Layer 8 of a small transformer language model trained on English Wikipedia (16 layers, counted from 0, width 128).
A neuron's activation on a vector x is SiLU(gate . x) times (in . x), where the dot is the dot product.
The model reads these tokens: "N" " 9" "0" "." "20" "30" "56" "°" "W" " |" " " " |" "\n" "|" " 11" " |" " B" "oard" " of" " E" "duc" "ation" " B" "u"

The vector x that enters this layer's MLP at each token. A number n stands for (n - 500) times 0.009.
0 "N": 414 513 410 272 845 462 523 791 503 450 186 440 351 562 395 313 179 417 631 630 558 355 539 546 703 359 476 836 543 453 445 558 760 755 686 448 518 418 458 443 435 646 383 708 672 207 679 535 476 545 455 569 421 428 439 658 501 362 578 374 499 621 498 566 268 645 438 377 387 504 467 318 412 603 583 673 532 712 472 402 519 412 592 366 594 597 516 434 513 510 588 815 638 544 660 579 219 617 671 328 368 391 494 597 313 686 488 552 528 323 469 377 622 449 379 552 390 380 546 433 486 544 557 512 641 506 589 479
1 " 9": 490 563 310 542 612 346 492 281 553 591 268 400 527 552 546 461 361 441 477 490 599 440 697 444 624 425 274 656 689 602 778 364 758 460 663 345 324 410 525 629 308 503 299 697 640 451 492 578 430 442 168 473 378 233 534 639 524 493 723 535 533 534 607 607 284 342 454 365 380 488 433 371 381 561 487 691 349 595 488 594 335 526 538 347 894 540 514 706 619 796 688 550 501 617 810 548 336 651 683 248 376 603 322 448 415 644 538 712 534 65 484 458 503 468 374 461 330 632 345 342 464 471 459 392 492 679 577 526
2 "0": 454 672 501 285 540 482 563 336 680 575 365 265 482 477 766 353 189 500 478 485 547 397 636 502 638 300 396 711 594 626 729 522 645 458 537 364 265 537 528 668 312 589 456 790 545 309 668 579 361 620 413 368 509 303 516 568 622 559 787 353 582 469 646 566 284 540 480 465 507 761 726 251 601 747 562 554 649 590 477 479 337 293 598 398 940 484 521 773 584 723 692 599 575 544 777 531 249 599 519 333 456 485 409 610 336 657 424 540 476 205 368 544 479 506 494 584 457 678 314 353 544 507 526 426 504 501 650 431
3 ".": 566 578 449 387 405 364 585 554 448 486 433 499 189 651 562 435 349 401 518 261 492 362 515 389 706 369 437 685 602 498 680 292 477 666 451 440 388 387 620 613 487 376 439 702 496 332 678 554 485 763 483 599 417 489 637 597 458 403 680 459 524 751 476 621 420 511 424 274 430 502 638 382 246 523 399 725 634 515 652 430 525 437 690 261 506 481 547 651 690 543 711 743 484 478 723 656 311 594 715 345 398 382 472 386 327 651 452 495 502 383 322 432 778 401 156 555 215 359 469 351 710 387 306 453 374 560 605 329
4 "20": 305 531 383 439 442 395 508 313 814 543 233 242 355 577 602 508 376 510 784 399 424 557 631 601 781 371 407 557 702 660 511 535 658 447 730 585 267 499 570 734 337 434 308 703 466 233 660 658 357 507 503 346 464 334 508 473 558 573 634 497 428 428 552 511 381 437 415 357 542 774 741 261 546 686 568 661 762 634 449 508 350 511 488 196 775 775 576 537 663 615 450 689 678 391 607 504 300 501 432 396 540 667 395 480 483 523 473 546 440 162 380 499 479 430 334 632 301 605 409 543 485 454 530 555 382 461 659 331
5 "30": 362 498 460 213 451 544 606 468 754 558 324 357 286 564 675 440 458 609 606 413 351 362 531 615 764 316 468 632 667 693 743 642 582 478 654 588 276 501 581 630 375 626 307 800 457 209 708 629 506 649 437 421 406 371 513 437 593 513 691 425 416 548 703 527 311 700 421 275 446 778 761 271 570 640 532 668 700 553 485 663 196 538 467 149 784 715 525 511 618 653 635 682 604 436 666 471 405 604 558 473 515 523 492 475 368 481 520 455 562 152 367 443 478 435 336 638 335 724 368 508 537 462 491 495 411 508 570 284
6 "56": 304 459 491 256 320 345 680 628 659 648 413 375 345 552 499 363 452 652 480 361 306 393 595 638 805 382 452 658 832 787 677 619 484 547 738 524 166 342 574 597 280 681 239 721 559 273 604 710 479 665 454 521 507 418 509 461 520 532 686 328 523 571 641 575 316 728 403 284 491 759 637 371 479 578 420 585 646 570 473 542 263 593 480 197 626 707 432 514 596 683 741 665 502 562 781 601 310 607 629 369 424 597 417 510 382 587 540 531 600 314 368 475 426 588 208 614 460 584 310 511 578 507 402 503 430 541 594 361
7 "°": 581 515 216 470 406 377 536 592 582 302 300 533 374 444 509 404 303 553 460 114 426 273 600 729 622 532 451 679 691 508 477 469 481 559 825 377 509 464 491 600 591 671 556 636 579 275 855 627 589 740 412 374 427 537 731 758 467 253 564 583 403 509 758 680 410 429 396 315 325 495 627 475 182 582 542 502 475 415 497 561 334 394 586 496 927 604 520 554 765 562 543 602 507 571 567 449 435 472 662 239 478 494 330 484 642 627 552 503 661 336 389 502 586 688 352 594 370 441 303 600 404 483 689 444 407 520 557 364
8 "W": 370 441 511 382 220 306 346 506 532 453 242 419 419 539 455 443 379 253 392 524 458 286 535 492 727 524 478 643 570 536 576 589 593 361 636 378 408 519 449 638 494 510 466 617 830 191 526 576 696 657 393 434 435 448 405 495 678 212 684 346 314 522 730 370 402 637 407 422 339 677 603 355 452 545 388 573 767 637 373 486 591 336 659 248 399 454 645 474 335 494 802 696 516 583 595 631 425 649 679 581 554 510 241 484 337 844 594 631 508 390 662 354 435 688 518 505 456 475 465 746 784 415 416 488 371 524 649 314
9 " |": 623 462 503 433 430 331 617 679 457 642 335 586 335 571 642 473 537 531 529 575 431 444 680 569 609 522 481 619 619 358 651 481 627 546 700 557 606 565 572 643 530 443 670 542 590 267 619 577 488 562 406 665 544 394 494 477 621 319 603 413 337 516 535 562 264 487 193 411 598 446 548 375 436 512 471 616 595 620 745 701 400 338 695 591 584 571 652 459 534 657 645 774 638 375 597 455 375 652 752 356 551 504 500 383 540 650 422 696 612 658 423 431 599 631 158 414 393 414 269 139 308 248 551 434 682 566 559 371
10 " ": 516 555 410 535 327 407 472 475 578 690 497 492 186 589 402 499 400 590 469 701 456 459 714 412 476 424 206 720 708 400 478 607 366 502 469 532 450 556 359 583 325 519 602 542 861 214 768 390 569 720 451 462 457 535 451 787 586 458 603 241 570 499 497 821 366 425 524 392 390 800 601 409 574 551 357 609 396 656 563 403 404 536 513 426 719 486 438 485 468 886 655 485 653 546 559 481 411 593 640 386 294 428 445 485 480 869 615 731 585 365 418 382 445 614 254 321 546 474 376 302 709 538 436 427 392 586 564 394
11 " |": 521 507 472 566 444 428 534 609 505 617 338 559 335 526 712 448 507 565 415 566 465 405 725 517 591 549 453 615 571 467 579 550 583 510 621 515 525 497 537 654 524 418 651 515 565 260 612 614 467 547 376 526 551 360 529 497 598 315 617 472 308 521 507 537 369 590 165 367 574 473 648 418 538 552 436 751 474 584 656 698 338 409 703 666 615 591 594 365 545 597 700 787 633 353 576 479 378 657 793 334 514 493 518 292 544 604 298 711 588 600 295 467 582 622 130 432 400 420 323 159 296 290 619 429 634 638 610 355
12 "\n": 457 660 446 769 640 505 491 586 438 504 307 488 184 574 518 412 539 433 443 363 555 361 607 344 468 421 509 651 663 436 256 454 421 524 493 408 390 421 606 560 404 559 426 631 613 226 628 794 683 778 565 355 552 342 475 694 600 246 394 580 440 559 508 586 263 435 513 192 474 551 517 450 572 673 352 588 572 410 555 528 558 306 583 570 553 527 718 491 535 709 513 640 523 333 585 344 219 554 715 226 415 495 339 243 382 539 371 579 606 327 488 396 638 347 459 453 254 608 457 187 491 522 593 454 656 566 670 253
13 "|": 534 574 489 536 518 383 606 757 554 621 321 435 115 630 435 485 554 435 647 507 575 403 507 420 573 438 401 570 872 477 409 340 721 589 639 517 411 422 544 591 503 573 641 709 518 190 456 797 524 538 506 638 573 459 496 676 540 314 600 442 275 523 491 572 274 374 260 177 484 496 512 503 429 505 662 576 537 562 643 585 460 196 675 538 482 528 593 327 567 536 381 648 632 551 526 385 339 517 673 381 534 422 447 687 508 669 456 668 570 425 602 530 495 319 294 556 146 582 485 164 318 421 256 581 566 548 518 427
14 " 11": 588 588 543 550 533 350 426 424 498 538 283 337 330 556 527 517 543 495 502 352 494 508 598 421 554 479 329 431 751 749 600 489 817 406 472 533 284 235 437 465 384 571 327 831 455 299 440 552 431 377 391 463 311 373 469 681 474 541 733 593 338 481 576 601 362 221 518 288 414 451 428 533 641 543 529 651 557 539 390 624 338 388 599 567 801 452 447 698 703 922 483 548 605 568 700 648 365 427 665 536 450 512 378 565 493 672 525 837 598 200 557 302 409 474 373 668 323 672 426 184 466 469 465 446 350 744 558 466
15 " |": 588 649 514 419 558 363 511 585 521 712 375 387 187 624 519 522 617 555 668 484 551 391 565 385 558 528 425 625 706 478 662 537 694 587 505 435 443 423 382 552 429 525 493 592 375 226 539 576 424 464 423 563 435 514 512 682 513 258 678 436 336 447 629 679 386 233 232 356 562 437 613 434 519 611 542 584 477 486 535 641 383 273 783 587 563 496 503 522 781 628 496 695 758 555 551 658 360 453 722 395 619 276 499 682 487 646 471 721 579 538 590 482 610 588 326 730 234 476 477 87 529 343 447 542 371 681 450 380
16 " B": 525 471 553 408 383 548 552 470 488 609 372 318 281 607 459 527 289 327 476 411 574 520 801 457 506 296 443 593 614 450 430 437 610 373 527 395 469 514 583 502 478 542 516 450 698 300 519 451 432 547 493 259 345 622 373 638 673 340 681 394 380 469 823 723 397 358 397 358 101 622 569 450 689 356 279 488 645 631 497 416 465 262 516 662 524 435 413 694 534 650 533 633 700 567 639 580 400 482 636 304 495 359 455 403 431 706 636 681 640 499 631 520 571 508 283 499 261 655 371 320 367 602 528 364 266 553 716 444
17 "oard": 258 697 714 571 625 394 298 672 479 605 277 537 401 591 511 380 417 438 870 459 361 265 757 233 436 446 500 614 466 503 485 735 547 492 523 521 23 624 387 484 270 673 317 327 526 402 539 855 536 585 448 270 461 434 528 554 445 226 654 533 600 552 635 460 551 491 470 309 458 795 734 381 635 566 329 461 685 412 228 541 278 286 650 478 554 795 518 792 886 540 535 494 600 597 548 567 436 643 548 393 676 576 492 735 395 675 561 619 509 436 685 389 476 450 396 407 427 518 458 309 530 569 506 598 244 615 540 478
18 " of": 510 524 575 447 388 491 394 396 599 286 414 410 320 484 465 437 229 501 462 396 524 532 457 634 582 539 513 608 424 323 544 789 437 400 610 597 341 457 611 475 217 527 368 562 769 466 447 648 481 347 426 330 333 578 562 737 386 195 513 667 443 455 504 662 325 715 285 511 395 585 454 440 595 380 626 641 489 316 459 429 430 476 477 634 917 702 557 897 816 142 462 514 629 629 682 407 234 562 576 352 714 451 578 488 284 642 294 766 405 447 349 290 491 615 620 390 226 395 482 360 721 460 455 541 529 508 559 333
19 " E": 570 436 375 535 351 527 437 572 718 675 377 229 304 700 406 563 265 451 458 493 428 507 650 651 536 445 451 772 634 456 559 508 639 451 707 308 571 398 524 537 472 533 504 500 600 312 553 539 572 598 264 509 418 574 303 599 491 360 630 471 626 299 738 532 403 169 532 399 226 683 606 228 324 414 342 558 530 500 589 601 592 187 480 451 839 468 364 681 453 443 730 538 553 759 668 477 267 481 687 416 393 651 558 639 339 627 421 644 515 725 664 362 503 589 481 620 398 585 428 370 503 554 434 313 440 588 795 518
20 "duc": 247 549 814 709 414 483 299 691 614 564 302 489 387 585 539 174 223 616 604 723 471 135 522 222 537 434 416 639 710 268 313 658 601 396 558 800 362 404 407 564 365 736 394 493 713 382 529 795 395 608 327 472 440 344 477 674 533 322 376 567 330 561 480 515 335 557 464 578 382 771 601 695 408 425 495 624 432 673 625 469 456 358 603 496 816 679 506 580 509 525 484 588 433 474 637 735 290 703 544 483 787 396 519 549 632 706 359 454 488 522 617 708 454 705 384 288 398 471 583 484 546 561 324 458 413 594 632 422
21 "ation": 396 515 515 286 626 361 467 494 531 557 276 647 298 577 526 409 350 560 532 288 459 369 634 525 632 341 456 703 610 319 260 589 466 576 488 419 160 415 402 671 271 531 328 590 521 364 383 855 576 661 305 256 486 657 417 534 496 293 699 480 468 628 542 456 336 492 493 367 360 796 584 622 363 459 471 628 478 486 611 543 562 345 502 158 728 635 328 673 431 570 453 737 624 510 630 524 395 817 527 357 722 389 564 546 400 699 418 519 460 528 404 642 379 814 568 600 586 637 545 469 580 271 488 463 438 570 750 378
22 " B": 474 430 490 430 461 499 578 494 558 605 431 385 413 595 500 512 177 303 358 379 563 570 801 460 578 228 422 616 596 519 471 403 610 398 571 349 502 496 621 499 360 515 519 413 708 330 516 383 440 510 433 277 313 563 317 519 633 336 662 393 486 473 760 740 353 315 381 369 72 664 590 436 551 363 315 449 616 644 562 555 505 356 494 659 682 517 457 658 556 677 427 666 661 638 660 597 386 522 589 285 472 468 531 425 429 656 682 654 644 593 635 546 546 502 263 426 340 585 370 450 287 611 591 381 261 486 766 416
23 "u": 222 625 512 682 467 425 386 640 785 491 512 471 375 727 581 722 240 483 363 491 489 585 447 132 551 340 639 543 438 427 594 717 650 560 548 406 520 350 485 602 289 599 541 530 615 438 555 502 509 423 388 208 491 455 833 430 502 255 657 272 525 386 625 619 409 651 537 265 366 649 603 452 536 601 506 371 342 663 379 394 277 154 446 586 683 601 710 909 688 395 449 570 586 535 613 458 405 529 644 467 375 682 516 349 377 829 500 651 602 473 479 651 378 613 621 575 579 316 411 346 588 542 393 543 348 319 717 240

Each question shows the input weights of one neuron of the MLP. A number n stands for (n - 500) times 0.0014.

n426 gate: 389 546 572 445 482 379 374 534 635 547 491 503 551 638 523 492 416 617 411 470 384 459 577 531 559 528 462 423 503 482 576 590 354 390 490 627 557 598 495 669 623 536 471 459 681 508 505 480 469 541 391 604 671 626 533 359 482 489 440 547 471 689 505 306 605 569 644 519 555 472 551 627 528 603 531 548 440 510 417 549 696 547 443 479 497 415 607 536 431 516 419 467 511 464 620 492 579 597 563 604 605 444 717 573 601 569 531 435 655 582 608 525 541 668 550 404 547 497 495 405 413 424 644 413 484 338 541 448
n426 in: 542 516 518 401 598 505 341 508 487 656 610 495 434 312 465 465 455 476 466 528 646 411 407 534 468 542 421 582 321 418 583 537 430 425 527 546 607 285 359 546 519 588 495 484 518 472 487 453 698 656 497 406 521 521 443 426 437 478 393 560 481 578 589 567 387 553 459 497 578 442 482 724 542 559 503 346 327 447 393 495 497 400 389 577 537 296 424 465 432 543 476 522 486 372 623 596 402 532 329 414 571 357 532 477 519 505 540 531 540 524 592 432 484 458 440 404 552 636 377 505 547 397 426 531 753 317 505 387
Its three highest activations, in order, are on tokens 20 "duc", 21 "ation", 4 "20"

n101 gate: 644 466 593 296 590 516 527 571 390 559 467 460 643 594 567 638 438 548 545 422 428 358 228 550 574 534 379 376 365 590 425 503 370 672 406 484 441 596 552 648 589 588 434 340 595 593 559 455 548 476 577 699 495 588 578 463 519 600 545 492 346 481 529 532 434 325 393 587 589 629 503 476 476 545 551 541 557 580 500 581 513 528 447 345 487 435 526 471 634 524 547 394 394 444 579 345 407 413 467 481 558 577 570 526 497 497 487 597 419 540 432 461 403 511 489 366 601 634 642 471 558 370 527 659 390 459 484 409
n101 in: 489 589 508 398 629 442 414 491 599 520 275 341 517 517 469 331 571 452 626 511 306 661 398 464 559 559 450 593 588 483 489 613 560 594 432 157 503 472 591 566 434 407 515 415 402 518 426 469 368 562 579 397 536 576 580 438 475 568 336 425 400 193 531 385 462 477 640 396 454 343 452 554 469 517 408 380 569 421 456 588 469 519 612 625 329 492 494 412 422 540 578 464 402 361 500 738 467 394 532 474 511 371 543 566 506 517 638 350 549 422 468 436 506 489 434 611 477 592 380 517 411 460 424 530 659 549 458 577
Its three highest activations, in order, are on tokens 18 " of", 10 " ", 20 "duc"

n144 gate: 642 421 544 506 549 273 559 463 553 514 929 668 549 514 503 478 571 514 575 568 436 393 552 459 331 429 528 457 503 533 562 383 469 506 537 642 368 564 557 556 368 413 339 483 478 441 556 343 422 433 472 579 464 442 495 398 403 439 480 477 548 520 522 542 488 406 716 506 426 497 644 592 528 469 621 445 330 606 358 612 614 513 582 559 508 454 613 313 500 531 580 632 722 623 519 464 406 475 583 469 575 425 497 696 452 426 428 517 356 381 574 464 321 459 565 553 426 560 459 412 497 568 597 624 494 546 520 604
n144 in: 628 558 412 372 555 584 590 446 345 566 686 562 634 578 420 645 463 518 702 468 459 474 527 535 356 550 559 531 503 529 530 393 593 434 661 485 482 707 384 596 563 485 278 601 462 469 628 556 468 429 399 567 523 589 361 544 403 602 399 530 329 414 526 416 645 379 677 404 392 391 674 542 482 435 740 479 374 411 486 581 550 477 481 441 491 494 676 272 602 533 596 537 609 595 523 610 459 485 555 607 503 509 512 561 530 412 568 698 274 497 422 418 640 418 708 577 322 605 491 318 509 618 515 480 545 494 541 437
On which token does it fire most, and how strongly? 15 " |", at about 5.6

n255 gate: 621 422 459 605 646 377 439 581 423 392 725 450 579 381 519 500 711 442 486 614 383 570 438 465 514 551 554 455 500 476 514 681 608 431 564 595 618 516 457 533 445 481 514 549 381 538 536 394 587 484 299 449 500 423 508 530 478 483 401 556 428 423 468 553 603 426 477 391 441 424 522 459 481 330 469 491 269 478 591 500 653 487 632 577 353 495 489 239 443 611 549 345 545 583 611 382 387 489 371 365 437 552 586 581 555 604 511 288 442 514 469 516 635 457 380 453 458 605 329 283 449 439 489 450 541 542 604 472
n255 in: 455 439 648 432 406 461 599 677 467 563 615 476 634 432 603 532 480 604 492 395 605 612 444 602 591 433 369 570 537 495 459 368 442 672 456 461 552 646 603 459 579 454 570 440 513 591 438 687 546 519 657 529 639 570 526 479 403 480 359 544 579 388 513 533 435 675 525 409 483 599 473 446 460 530 333 416 396 646 598 593 381 398 559 405 484 445 607 541 364 557 415 500 470 443 553 557 534 560 558 601 452 495 599 662 481 525 527 839 442 479 365 492 567 569 475 413 569 463 569 406 481 335 546 550 571 697 438 396
Its two highest activations, in order, are on tokens 9 " |", 11 " |"

n493 gate: 462 559 599 590 430 658 245 448 432 400 576 534 663 495 541 488 513 463 447 554 464 490 585 548 413 526 517 565 356 502 532 396 549 510 363 507 507 589 638 507 451 420 478 590 553 600 512 498 442 565 483 586 447 449 424 632 591 487 442 502 615 607 512 490 578 543 425 424 468 579 462 473 534 333 588 643 544 544 628 551 423 617 535 558 579 630 459 529 665 429 610 414 591 495 450 510 480 488 324 476 442 466 512 429 493 681 488 447 475 534 673 514 498 600 594 446 641 393 483 550 486 443 391 453 556 679 602 554
n493 in: 642 473 470 457 493 632 465 564 690 374 231 467 531 490 663 485 479 636 567 432 485 522 544 470 411 660 357 451 524 537 371 328 492 424 538 712 455 495 593 571 566 512 469 408 562 634 575 554 517 512 425 544 478 592 444 411 587 289 405 515 611 425 657 388 523 475 585 440 541 480 621 518 478 555 394 428 601 463 490 495 488 519 565 402 433 415 419 545 365 407 466 440 370 455 468 578 608 487 584 588 505 520 503 493 598 531 478 669 490 542 546 360 446 517 373 508 485 439 446 389 552 401 485 454 485 408 562 394
Its three highest activations, in order, are on tokens 20 "duc", 17 "oard", 0 "N"

n141 gate: 608 480 416 397 423 427 469 573 464 469 385 389 550 513 390 520 449 492 432 475 469 429 656 439 503 447 655 556 460 485 472 357 596 521 500 565 631 538 676 474 575 610 471 577 368 541 318 353 434 398 467 447 497 518 460 393 419 532 323 531 598 497 626 445 444 602 503 527 417 528 401 490 399 587 362 497 607 610 503 621 633 581 465 384 584 612 581 390 402 497 593 538 430 634 490 544 419 445 479 446 388 574 370 530 423 387 689 398 492 350 456 530 503 475 291 482 359 492 578 462 525 422 449 399 410 395 595 565
n141 in: 348 628 346 421 416 472 493 530 463 463 392 468 576 418 490 347 526 532 331 392 490 592 561 485 525 515 544 589 524 434 488 542 542 448 468 467 527 414 435 582 413 651 490 498 395 362 540 554 390 473 584 561 339 502 464 635 542 539 441 462 620 634 502 543 508 554 543 678 462 754 510 629 363 322 438 515 508 468 536 577 564 445 539 455 505 430 571 493 660 542 337 469 384 488 597 413 487 578 490 423 500 456 663 469 470 374 333 497 477 517 405 483 507 502 462 413 508 539 595 471 558 309 468 474 480 601 554 562
Which token does this neuron like most? 3 "."

n424 gate: 508 366 528 416 560 571 633 440 514 788 547 464 465 432 592 561 468 663 442 541 403 459 529 450 680 541 539 523 380 403 562 400 545 517 562 380 621 472 505 424 384 506 672 483 412 415 508 403 522 522 472 418 384 433 492 561 472 561 497 414 605 525 393 446 619 572 607 339 466 345 467 534 337 296 508 462 514 679 448 345 553 551 392 422 672 606 453 399 376 571 528 506 503 472 390 548 444 526 283 441 625 580 509 391 441 597 547 319 577 395 474 434 409 442 335 225 472 470 605 572 390 372 542 548 584 514 534 573
n424 in: 522 359 343 684 281 418 439 441 348 350 687 442 488 529 494 368 560 552 571 453 471 432 580 492 540 370 523 503 464 401 454 466 602 393 483 532 563 449 508 327 622 457 391 712 647 506 543 372 457 449 595 385 486 700 458 469 463 482 615 494 625 517 461 349 372 320 494 446 515 616 449 368 497 580 425 595 360 569 522 445 583 472 608 322 733 559 438 511 593 488 506 353 593 414 359 578 591 311 430 566 403 440 529 483 477 438 483 455 549 537 605 678 548 486 424 526 482 568 517 386 469 310 452 486 586 544 755 483
Its three highest activations, in order, are on tokens 10 " ", 22 " B", 1 " 9"

n364 gate: 374 675 678 511 426 554 394 527 482 439 485 426 527 362 471 650 553 399 503 403 469 503 457 466 458 554 620 617 426 401 532 476 524 535 527 492 445 573 595 614 537 334 635 329 500 708 434 539 547 529 416 479 560 424 664 252 552 467 663 489 415 563 350 540 399 369 527 398 471 401 503 429 482 610 447 516 537 660 575 426 613 589 495 561 758 485 425 466 593 532 420 406 489 545 425 503 569 463 513 638 456 482 369 505 476 500 662 453 545 484 556 402 505 598 508 497 454 446 580 417 534 388 461 477 400 292 479 569
n364 in: 497 679 455 569 439 546 374 419 527 548 518 351 424 463 484 508 447 513 573 582 624 594 394 570 495 677 579 541 405 374 575 548 425 364 404 435 402 424 710 372 433 352 598 484 539 430 468 500 461 466 466 409 579 447 338 602 440 456 553 473 457 519 409 546 566 634 590 519 398 411 503 450 518 492 503 434 468 500 559 487 632 449 453 723 592 526 560 564 411 433 474 547 648 657 555 654 609 419 587 529 660 421 479 371 330 560 445 470 470 359 659 398 458 312 522 362 567 453 401 400 557 605 495 426 508 424 611 540
On which token does it fire most, and how strongly? 23 "u", at about 5.2

n280 gate: 553 378 392 453 593 500 589 466 495 542 532 568 492 597 435 541 560 482 495 490 485 454 585 464 618 426 474 425 467 608 560 451 584 395 641 696 417 343 505 544 547 539 463 521 428 691 570 500 523 413 575 497 541 513 460 428 580 460 360 458 599 487 452 521 460 546 532 614 492 710 531 557 656 567 524 452 484 516 470 557 549 470 319 521 531 603 730 539 574 565 393 383 635 385 492 544 473 418 315 440 657 590 495 411 544 540 423 713 461 277 484 589 518 605 582 523 582 462 679 549 594 574 497 527 461 279 588 474
n280 in: 397 575 528 490 288 439 522 541 488 464 473 462 466 623 316 574 535 416 568 491 500 488 448 479 509 319 505 635 442 568 548 490 363 589 553 571 385 443 537 387 483 633 605 495 521 435 555 582 382 386 321 512 450 510 461 580 547 515 560 495 517 385 549 435 404 545 596 577 423 455 512 567 531 510 387 406 539 381 456 670 671 537 336 440 528 456 495 436 451 517 359 510 524 490 352 416 560 379 520 438 384 538 551 556 569 595 464 507 589 550 476 491 531 474 597 555 546 369 559 420 425 578 415 493 610 324 469 498
Which token does this neuron like most? 23 "u"

n213 gate: 427 450 463 632 533 509 512 611 380 670 500 646 376 451 451 409 506 790 511 674 443 419 544 342 551 472 427 553 342 503 601 429 468 448 543 550 517 446 598 454 388 537 626 731 475 678 420 353 585 463 400 548 483 523 458 511 466 500 457 308 442 511 652 416 527 619 518 491 529 528 497 540 556 414 717 379 564 531 612 537 418 646 405 654 511 453 480 551 376 586 567 452 634 606 300 672 416 561 602 520 565 489 468 461 586 395 568 443 274 441 532 399 379 680 442 523 366 413 359 446 463 439 562 481 654 444 554 555
n213 in: 450 408 560 639 421 301 512 555 570 415 432 621 503 561 624 560 576 433 348 640 509 651 630 557 542 473 548 472 641 569 604 581 235 506 442 531 400 353 473 488 530 292 692 554 482 503 409 539 617 359 588 752 378 443 515 533 605 469 424 669 643 506 530 531 588 470 488 718 442 497 512 509 557 572 430 575 619 500 527 442 566 346 670 446 557 767 589 431 533 406 628 680 297 588 500 403 459 518 454 470 449 533 378 665 527 475 488 535 708 581 497 648 479 417 448 443 417 420 393 587 515 608 695 506 573 587 669 439
Which token does this neuron like most? 9 " |"

n167 gate: 363 518 518 573 462 437 479 376 557 401 529 430 556 490 495 322 582 529 554 402 667 546 436 406 536 439 523 468 505 574 296 583 317 513 406 540 570 485 475 464 461 402 418 508 546 421 547 464 495 510 505 396 423 554 336 567 474 613 492 497 403 653 515 424 666 477 393 616 547 648 505 632 398 479 560 543 579 472 548 430 541 376 646 446 544 518 487 549 505 529 464 497 339 448 510 422 446 626 468 334 513 413 495 409 308 518 508 301 455 595 408 515 650 378 579 648 632 581 309 428 503 458 382 595 655 436 508 497
n167 in: 482 572 411 561 413 535 601 425 537 274 592 566 489 423 487 429 544 524 432 355 497 565 690 495 521 394 555 519 628 435 500 613 383 444 471 573 452 476 332 378 479 455 554 568 399 650 524 599 453 471 437 516 362 503 467 346 573 618 513 457 359 548 490 316 615 573 495 459 414 586 458 579 706 408 575 519 412 516 546 545 434 444 605 555 563 546 487 487 417 614 484 671 468 503 534 503 483 468 403 346 518 401 631 425 415 554 482 511 433 456 361 619 570 308 245 487 594 510 435 555 536 497 327 482 511 665 361 492
Its two highest activations, in order, are on tokens 21 "ation", 3 "."

n225 gate: 506 528 379 386 437 589 362 480 548 529 370 452 392 597 634 407 431 463 536 412 576 517 570 388 503 550 503 357 481 492 408 441 494 529 291 306 463 568 358 443 520 747 622 406 545 545 489 335 655 615 537 581 458 613 611 638 511 515 455 402 597 338 497 535 503 455 401 491 362 534 258 503 553 489 486 556 578 545 456 406 460 571 627 494 562 343 464 596 436 483 500 539 200 383 640 594 784 497 535 392 554 508 399 403 506 419 483 308 560 458 512 508 363 475 483 619 601 592 503 486 357 497 593 358 506 480 554 431
n225 in: 500 478 654 497 422 475 410 596 508 467 556 567 280 475 433 434 436 517 508 489 439 573 483 440 508 579 330 728 527 527 651 448 534 441 486 534 442 646 606 391 592 384 503 519 585 471 530 533 467 431 472 706 536 359 530 431 511 578 370 525 469 539 478 433 356 494 540 543 480 423 486 655 366 406 422 388 430 481 430 514 577 455 535 489 544 495 363 561 326 494 375 471 582 519 304 581 599 483 565 266 434 451 486 451 481 670 470 425 595 432 444 568 402 702 607 395 345 329 407 555 538 638 244 583 553 406 669 461
Which token does this neuron like most? 10 " "

n328 gate: 603 377 493 540 524 411 604 387 528 273 480 545 570 538 417 598 503 561 522 447 463 525 513 502 535 510 584 404 520 480 558 427 617 409 369 572 573 545 517 492 439 575 438 417 421 347 733 351 625 500 392 446 507 450 417 542 567 563 430 633 530 487 505 457 552 400 469 377 689 505 453 543 599 407 447 466 594 350 471 472 610 500 510 382 388 546 436 553 419 748 327 571 480 510 646 457 429 497 462 593 398 582 518 429 586 467 423 435 431 378 500 596 512 451 431 613 582 436 567 453 366 418 468 611 394 523 480 492
n328 in: 592 329 451 373 452 457 450 685 413 555 542 358 546 490 535 512 534 570 372 613 549 551 513 444 490 559 554 479 551 638 636 567 540 691 570 508 610 557 561 520 508 458 451 371 534 555 440 380 421 505 565 568 480 694 534 611 507 552 493 467 410 395 654 472 691 530 505 422 467 589 441 393 463 627 467 497 429 512 534 538 478 498 484 485 598 377 525 517 578 415 493 542 485 418 478 545 482 561 581 635 384 596 633 481 415 566 537 412 550 589 503 466 329 409 368 345 351 500 512 510 600 538 586 608 380 628 557 355
On which token does it fire most, and how strongly? 21 "ation", at about 0.82

n41 gate: 513 439 533 378 480 484 453 542 479 471 428 438 516 492 582 515 389 433 482 677 431 523 415 533 543 442 574 434 377 439 547 469 607 666 516 505 456 444 432 497 508 533 659 376 416 465 554 553 587 559 595 434 411 664 568 406 543 546 590 432 438 534 439 678 540 395 720 524 526 556 383 642 660 433 589 575 529 626 588 355 518 498 511 647 525 600 561 546 568 487 576 500 526 598 348 513 329 490 526 526 431 400 497 495 505 529 582 626 479 719 476 508 508 487 566 572 505 528 383 663 617 361 615 441 410 595 246 482
n41 in: 502 552 379 485 559 513 438 435 495 695 337 492 471 356 574 637 615 508 490 672 523 778 513 495 462 397 497 453 389 409 451 510 505 546 569 479 406 675 522 477 372 424 403 406 523 412 411 563 571 361 518 577 533 497 483 608 636 526 597 567 531 566 500 534 463 432 628 641 526 377 528 454 400 589 510 592 482 477 343 538 535 559 481 510 432 391 555 648 487 395 487 537 459 508 558 385 444 577 630 520 515 475 508 542 377 578 442 542 490 528 469 615 568 337 396 497 720 552 482 563 653 516 500 431 653 490 492 654
Which token does this neuron like most? 7 "°"

n452 gate: 444 505 445 321 439 513 343 303 447 611 379 437 554 396 430 532 613 422 498 532 425 598 510 419 502 567 683 448 386 468 477 305 616 515 409 439 324 575 571 407 477 588 482 392 500 466 545 418 547 637 588 446 547 567 578 502 589 573 538 554 621 399 448 477 440 595 655 487 515 441 557 538 428 540 667 529 393 553 507 523 620 519 490 460 547 558 564 645 522 543 436 424 579 525 458 465 352 381 628 528 415 582 533 400 422 656 443 336 599 502 365 574 522 456 515 583 597 520 544 527 433 704 490 459 540 454 438 450
n452 in: 640 607 424 542 462 550 515 399 500 530 506 480 482 528 708 596 435 460 569 474 441 554 513 449 527 583 556 559 580 299 525 288 445 562 495 553 383 589 381 400 523 552 518 656 673 356 540 549 443 502 589 517 498 502 372 517 436 644 617 568 633 510 437 703 384 552 610 534 465 517 444 493 527 421 427 531 367 431 565 480 507 438 503 480 473 625 566 559 398 535 498 567 321 515 563 445 617 362 525 592 461 502 518 539 602 556 623 546 460 409 470 515 444 532 520 537 651 510 502 282 568 593 429 586 468 393 502 590
On which token does it fire most, and how strongly? 2 "0", at about 1.9